Layer 2 of a small transformer language model trained on English Wikipedia (14 layers, counted from 0, width 96). Numbers have three digits each and are written without spaces.
Take only the direct path to the model's output, skipping the later layers: a vector added to the residual stream pushes a token's score in proportion to its dot product with that token's output vector.

Output vectors of the tokens that the questions are about. A number n stands for (n - 500) times 0.0031.
"text": 464734483631521655534854429513559575469427377395303440293670478518486373366288353379387515500850291598569303386685368376421238541491443603475428768582615389565683699340607415557411213486706742613404510215360654500407525705492296533530308430560606654612582603629463371415551323490584557477
"rt": 469221216723520423644698585531549627317364443208192845442632209342638554373670449226123694521829355734454524271492517442486672642451555449490720919740594545563542491760359422579414566338543373520577262606752316644552545476675449572480290402756591905629565508449545533485586207602511630513
"i": 492645541521619460398443569374424607374635609436453595579428411657506713638696477641374407558607416344307359393422461569665505429537567484633438473475416453413481714350450471445436692579431508338641580554563515422465524445473388515473707375542578759573388655506576383382385180564313490497
"form": 461623384392654695500693528460687533513434296279349492143732451542591355161306558378444653564792380410416466372493545655463528487444482473654325724412406363602543528504508450377369519633612586532686686401440622355516401438315456481670496710473714333563378649677510367333649305884586458306
" =": 458436697602691297726445447453583646435265464592457653515438676574595299391654415453495577600565391645586408277578377148439436528515400570974318725634534695406500631710616401607370475624716505385131505422656524642503607598390188754400556592640394641586699525474369490398571436286495414323
"y": 519519753572454597500474606403500638449563475661475500452470472375358529602782409706575387516453299443484545428448446569672571436563536339470223428484528590444516525346791470421352623388312675625500245433488306500509553269762478403609581412634473474415425312554646563675297349541462325358
"style": 463443529560582496547547504574487592727379284464232500302717274602472346521378407517307523449895320661505481391691453204538388367521516596759478738547486416698964297505513474445429517698695742634402218431687562432582447732034544476775247239694909636581574359604651388406697522599645659417
" January": 463451369364612561352397523413519510510230270503484629322428456516631348432465540318393588451543516373369462594688540444418426628566365394451634656462469540596485622427545428649293494364684614500490492508283345471578489534369356408603227460729586592562643467414753391651662511621567730561
"ign": 500395500250406515358546368427709707582430325444591339108742527606583471299623422590574692482821291516430257446565583450376658765645540564313438677479534416562579788492606239549386557339500572577309220669449529471332496689496476438256406424385519575421444431424615216378461519374428467392
" to": 521619416522497471553456494597535472667416524431485505542616547624549511607575410645554509475358442396562430514632449645508551391483500542516638416593387574323560606608471574521616549579579538407566549652565394532537484489356479552475456697505378474395382506534556506618387373537529546419
"fe": 454327530679372756510721434437561561588767473248354426360625496428377514318302646382217495564642340542346366366461489441658524563519354778807488414560550429442585764600445403422341409405570385710627475270422393439345534527487141509598563620575399596441280322528490306362583176637514438411

Output weights of attention head 0. The head adds the sum of these rows, row i times number i of z. A number n stands for (n - 500) times 0.0011.
o0: 277407550607475553387500543419492546470414490454344464418496478399460431463599710529497635562669534658395673427684511495605316544504520687532468379398522485511531376465524437399414456412371468372443643454473432458638599612543682603463259453673576413568498325420402457451614538530680510509
o1: 533471429541506518495549572474507423444442479327544445538375531391603570365488245610627452427530519446493496585564502426398528501494364295415665564450577520457607494561441606544582403613366444402511436444544501487515527541490429427412716452451532568435614467431430579291410426516456470589
o2: 434462486456614459488542385506522524410284436307369546537451456460476269394663565655657704515673449562412643598753569329622125523474364569560689484398505377355525498494403517540526481451422399387435640502373428336666447672346951602521426475583449579495579247284497653557750457689712513579
o3: 202503583356473392607483546561550330466557577616538494377505478523513519581501466391465699541458520386419452268416579413480610466602580584432447705458476478574565482413517491550617583414607559401449369502556448396586429437539347588470473588567564602663574569663574511495533533461422646508
o4: 540563696564438503475441600351431718557602444635473489459623519381497614499514500466511583444334716641655494477327486514583787645547528355371450356582648565564352465533543649521433397600576351529398476417587608557442640407585395425610618578373531528561351563527375529384406689324352459380
o5: 643490519675449637613544611649543568432365372436337428501669506594499543438487516528619315547573331512466499466562300422438339467300529454541603332534389312420517572570435428409418478512439465555609616523601500534532455598410630457506322498468512424407482517513563526523620468434662459630
o6: 732563605511454497417576357377378540441416487421417613309487529498550431251712413634746597563481500566636519420529658608665487588417566531429609606441550437540545457687448653588703521333600409480487502399469648419459584806597769563460602391424547474543560391423595370335643359688539612425
o7: 246521433450552439428603354450428559458357620459540461560486435438425269388665602657612674411690537507442558569631501419660427582525587579501616618372519558468547414587514418460542540496480397332522631513456441382514578756427914575415413419632621616583579407442467774382466382552499444645
o8: 617513602594351542572571575667597513456656530322529487519478488541527627443449469622539427608304471458538348446482334460410600444503526704560472591480433620488587449503458493493519508549609556460622543493594502641585560412341353576585362435482537455478605649502649473367368396484441507527
o9: 797407450577492485455549481516513335538304532309480616510615464440464426442624506601654312418546428491374581502648576547558443447357485666507616448430529567292630464602511310493446462531433470462549562468560379551511518646452719611417379214521631472579540551346608362515668273689569658427
o10: 336479459488690525673364569516671512576443591502642443524585548561492506508427500536411588561801473474534514435599402486572409339305335481620542618438562540466655561513455423548564632496524520426537475596525508313432524477515554556369547725446505590197413457505511620429432395455545562593
o11: 467511511601452528565420708535482678573533430574555267622514478419413608605384635605364477517571561504302582606375370567514530471512460460455492321471541564628358433433484510398355391519310432418495574622526517661498620399524476402506555523546440490260300496497255733451386627355397481585
o12: 491445470494484514539357489476483597527593511605546472465372517417527625531434414562370484551585469616499451511386511547429600454450502371426435563551568590630497422337501420529548311572420488538388364529485484596393595323492495327533679464464515539513487523492277522405380638420336514599
o13: 493549413513465580396474639477384552460528402566527516329285616495631713505484574468348632526535518440518574416438490559424531449566559354339392675455490629536519442422446562625440477453507394394429505544332423458568621448359522508512529564572492495430555432417383363386473546562456647520
o14: 569546410567611547394620523537595490403442494565355466519449537509464518403454501344443520576584409518401465509562647480548533527453579435506487498488407413695532467569475463517490421312399518570509438572492492584411386485517543498617561401532594338511481310553592310363466581587537543573
o15: 478595476700574571558695517486551511500525447503561545508482526599484639584309381357487268569446625249591515511375596506503626582615513374477452402658452288623419667544513677485441506377561514769587522554500612614359514485538232483551589529325494260510331539698642385449475490351516375443
o16: 610496479456432550354408520521518371475471624428480492517557465448499467437534456309612441486450480392626408447480567457467536430527438504389414593538492418593587443445482399497613530478688595562519301531539486483432170330507494436589383419523448416623595446527509450560509446498531582643
o17: 508554500513455525467433582538526530523637395527482567455394629446586564519509332431497488510354497520507504570385403442488387483470539553358526567479485519561548622592363640525390687498582573402573446473489508431443469629431543474554528517422475377253588515656421429543428503535474417516
o18: 352494398548563486503571444537605449517450522393617428477566343381434416455611348452581517543560499507340545558579599550536596588531555543523522542537533415660561519542529562507578490523625579575487455541534492534524401601446585566434502368644538477490458456502495561452467321444428437595
o19: 460640602563502583548544596557582658454535351428540442539390462666593474491405411568426525579529340340502478495517438539378518555417460485520492566429531555623650492481489473583429581465654682424387486316408505595547477567391285672469637560578627575425598534671556502466443501637472528446
o20: 010425547531477493407528293458571688461509426444488422524442429443477404397549515671598680641616540536418604593587533385563300589473447641534657557399496544481389409566460371466151396504601455307386613521482474500593562527457797506546430301555538616770553480370438615450605663559546495657
o21: 496476531443440450541478489482555498473484570264563605505378483584397574502447142570608511642393513449566541547453639592469624618611464468475630511528418578575460686531393746494540561508522397608461477518570637533508528732448480457569710545457467369475445563546298588557467403432450470606
o22: 279584443452405359459522398412479532508574603519644466552328587525493346469667547624437728496539532498472671518571445552620421604625528658528440602471532618630500512444590434576551585504601424524526452569410539349607394583572670569442479552587465479527566419558545568457331652515451346545
o23: 604519598443411407357620522477393594552502487516486651485418522387542474505534591690575586365525587542432606581471552584746433518552601383362602610410532459491575484608601524438471542454553464644414453280319679479448461502628628561406521422432438522654463500714614635350289539462504450372
o24: 540648567507652564480361476413510510572509591463578385522464504600481395485718525513391586473601608338596496457596592628505557553234350486501494517501688622521413357440516442518466355539451453345460477496460464416443748404449500601600603608458634502607515442319483468323526481552367548441
o25: 551492502517524529447611428310394433523393581547360640459576396399438426418536551501579426578528485555526446640577611566581466437421667598538494435545641429429541411594467499492582442498451498484504560465456513639459541490511670513454497304560599491599433417403404480538618307647440526371
o26: 503424290415517628466195464538507529372458421553439548688478478449653489500522464520520482372502434503348548567428695570276602497453561355463514585601426511426487509521626421635576380377315345621404533604315516506467385701462431388547496425690486701501503384412419436487638334696410695368
o27: 336638535446491381588553438497684431467472483569592355493483584678505289454517541538429595633478491294471469534586413347354431705707619553528558572584523433608399682365537391459609496499604521262556683457675385303484548412342601579476387507620487562490474518539737551502524462515464418666
o28: 397325208352462519276381518495488589393551526578432564631451499433499550359461581509358606442514393682317515592493531538505386541548495425584505563502293586554381448605535379470369544493479530719453514541421550406507310554489548374684352370626300499542503302498464584533331621593520571679
o29: 308365503475475480514634477508442500426346425459489325441512411719497582510534521606569402543563533272463318501436486485396606684609536266415813576545475397617483545621504568495576442423449548494566658367560486434434551483471380428383470349450439730666527753651588527327457432509415640542
o30: 274582606634509518659495520505414519510655477504693567488490480479535698669347435355511409474343660433753461419325456434422723492527418484563338453664493564454453603567541597526598556473597621564648407620480610501460402454457135350615547676380498556478433689662507560505389624362403356443
o31: 307451599519363383580565477486506511550598454482488681411395535554469565492457471495483448613430558536480535478539517620545460600575524577633598666391400551378451606571559504534535614507542451444572597376417539475496517561497567524396584538525516516434614563682599489558343484650441455365

Each question shows a token from some text and the vector z that the head gathered there. A number n stands for (n - 500) times 0.0035.

" League": 523493543545496483454572485504514525466528443465528482513486491477492564492551527522449545508542
Which of these tokens does it push up most? "rt"

"vision": 524388491601492452411491512517439366459560411484459486380518460391488506522514529669420574428353
Which of these tokens does it push up most? " January"

"ning": 490500511534503461500463466462503448510485467415523497477483436487459503381576541502531631503536
Which three tokens does it push up most, strongest first? "rt", " January", "ign"

" December": 703403557870350422307482406527460579445714404358491314112443400304480484495513557670439626423475
Pushed down most: "fe"

"st": 389609403550520433468546505503522696557603454511469508468565395573478523500466458515503536532517
Which two tokens does it push up most, strongest first? "i", "y"

" vi": 473485470500488485509477491490509467502510470486472510499491400517489501513528544542499546447518
Which two tokens does it push up most, strongest first? "i", " to"

"li": 523464454463584548563567487461525537498452523501522486527537503530517570553484471446506424451477
Which two tokens does it push up most, strongest first? "y", "ign"

"46": 488456578453412583318521542558724045457349416396629542458536567205417324716463238827061433376460
Which of these tokens does it push up most? "style"

"ba": 590512528518552540473542478488472592459531501483589469474438517433475532497561521493569524540485
Which three tokens does it push up most, strongest first? "rt", " January", "style"

" free": 500491461513513508479516481492523460489508455495497524465490435464469517517521522495447545506512
Which of these tokens does it push up most? "i"

" 7": 578331526658465494220549520470411217324574351394437459212499488179449424594374474791435649325218
Which of these tokens does it push up most? " January"

"tt": 542465434405563560483444486468483499487455520583452520540443350505439521488481465522555529428522
Which three tokens does it push up most, strongest first? "fe", "y", " to"

"==": 505447421494518598569427488515509383408494488564450521508404262537408460411543450419559525586568
Which of these tokens does it push up most? "fe"

" |": 572468526498494591555428574580444535429477555538494474510561524465482583419455429458481453411466
Pushed down most: "i"

"et": 515508491533533505510571482464487516510493486473521508526503481513494525487541530479493534520514
Which two tokens does it push up most, strongest first? "rt", "ign"

"port": 508528494466577459483527502472474610564457490507518465515516473468581517517514508543453505573511
Which two tokens does it push up most, strongest first? "y", "i"

" released": 431555445569481521440388526525538456528459336422452523447499364522450477377527570568450599491597
Which three tokens does it push up most, strongest first? " to", "i", " ="

"s": 517508522518545507493574470459483548514478475468519505521484496512505530480540543490477518525500
Pushed down most: "form"

" 2024": 703403557871349421306482406527459580446715403358490313110442400304480483496513558671438626423474
Which of these tokens does it push up most? " January"

" a": 441497446454528549595533519476524344502499574506508538506518403524459519508528525463508519482472
Which of these tokens does it push up most? "form"

"t": 507435510531511518455487512478525369491480513558490484521510413441496517536512506596403519497437
Which of these tokens does it push up most? "text"

" the": 513496508542545521502577479460501512484489481478536501497506504484482545501534535493491572534510
Which two tokens does it push up most, strongest first? "rt", "ign"

"ep": 540548550495602530637490525540448549468475536493509476547538545497490517442454448527499480466434
Which of these tokens does it push up most? "style"

"il": 494482464498532500547561488467492557521516488485510479506544482542487547581506510447488484462515
Which two tokens does it push up most, strongest first? "y", "i"

"w": 560529565500552543612498521525479586473494563484535499527498532450527476435451433537507447483408
Pushed down most: "i"

" Cor": 495514528509563499570483502493473552521510520464528492496470484481528530459486491521526512486457
Which two tokens does it push up most, strongest first? "ign", "y"

"ry": 512483474508531504548548490466497529488531520513507488519548474525491566563505505444496493447512
Pushed down most: " to"

",": 589470458468304541443498515578523347440508598539586470432541293323543490491465422460531419527516
Which three tokens does it push up most, strongest first? "style", "form", "text"

" as": 486448508522468457448490532539534443545527457525458518473477434506532487510513526624435512487452
Pushed down most: "rt"

" by": 469618468507557541492534567548593402476513502488474594464550513442474485578469392566351499530487
Which of these tokens does it push up most? " ="

" Ma": 477553544465503535559491507506443574611498488421499517392402497526482472426518463515475602533502
Pushed down most: "form"

" and": 491448423495482547478469556525452320511497533545538455434493360442422498521481526474498564515437
Which of these tokens does it push up most? "text"

"\n": 499431553442552563622471477517466450550443442531490359497425443506495550370532449508472612567505
Pushed down most: " January"

"ef": 561487551491560493510574459462484607515439531427490514536505524476570504482480507457480444529476
Pushed down most: "form"

" in": 528467486477419557401520533546577258473458522490553505472485425319490458551444360622326462481499
Which two tokens does it push up most, strongest first? "style", "text"

"lan": 538506483470518495553549475494472586509506524455495446486491469487523485511526511517517501524517
Pushed down most: "text"

" established": 476516471489497487510487494492484537523509487468489494493478415522479487500529537527506548490518
Pushed down most: "style"

".": 446501444445554546607542506462484399524492550518515537513507426549483547513511509462498491442466
Which of these tokens does it push up most? "ign"

" so": 510480449483506517459482480504509452493485522511534507531498362471498499488474461494541516511477
Which three tokens does it push up most, strongest first? "y", "fe", " to"

" Star": 500378453612537473280531506512413262414544342451492430318490450272454517535481547721430652430293
Which of these tokens does it push up most? " January"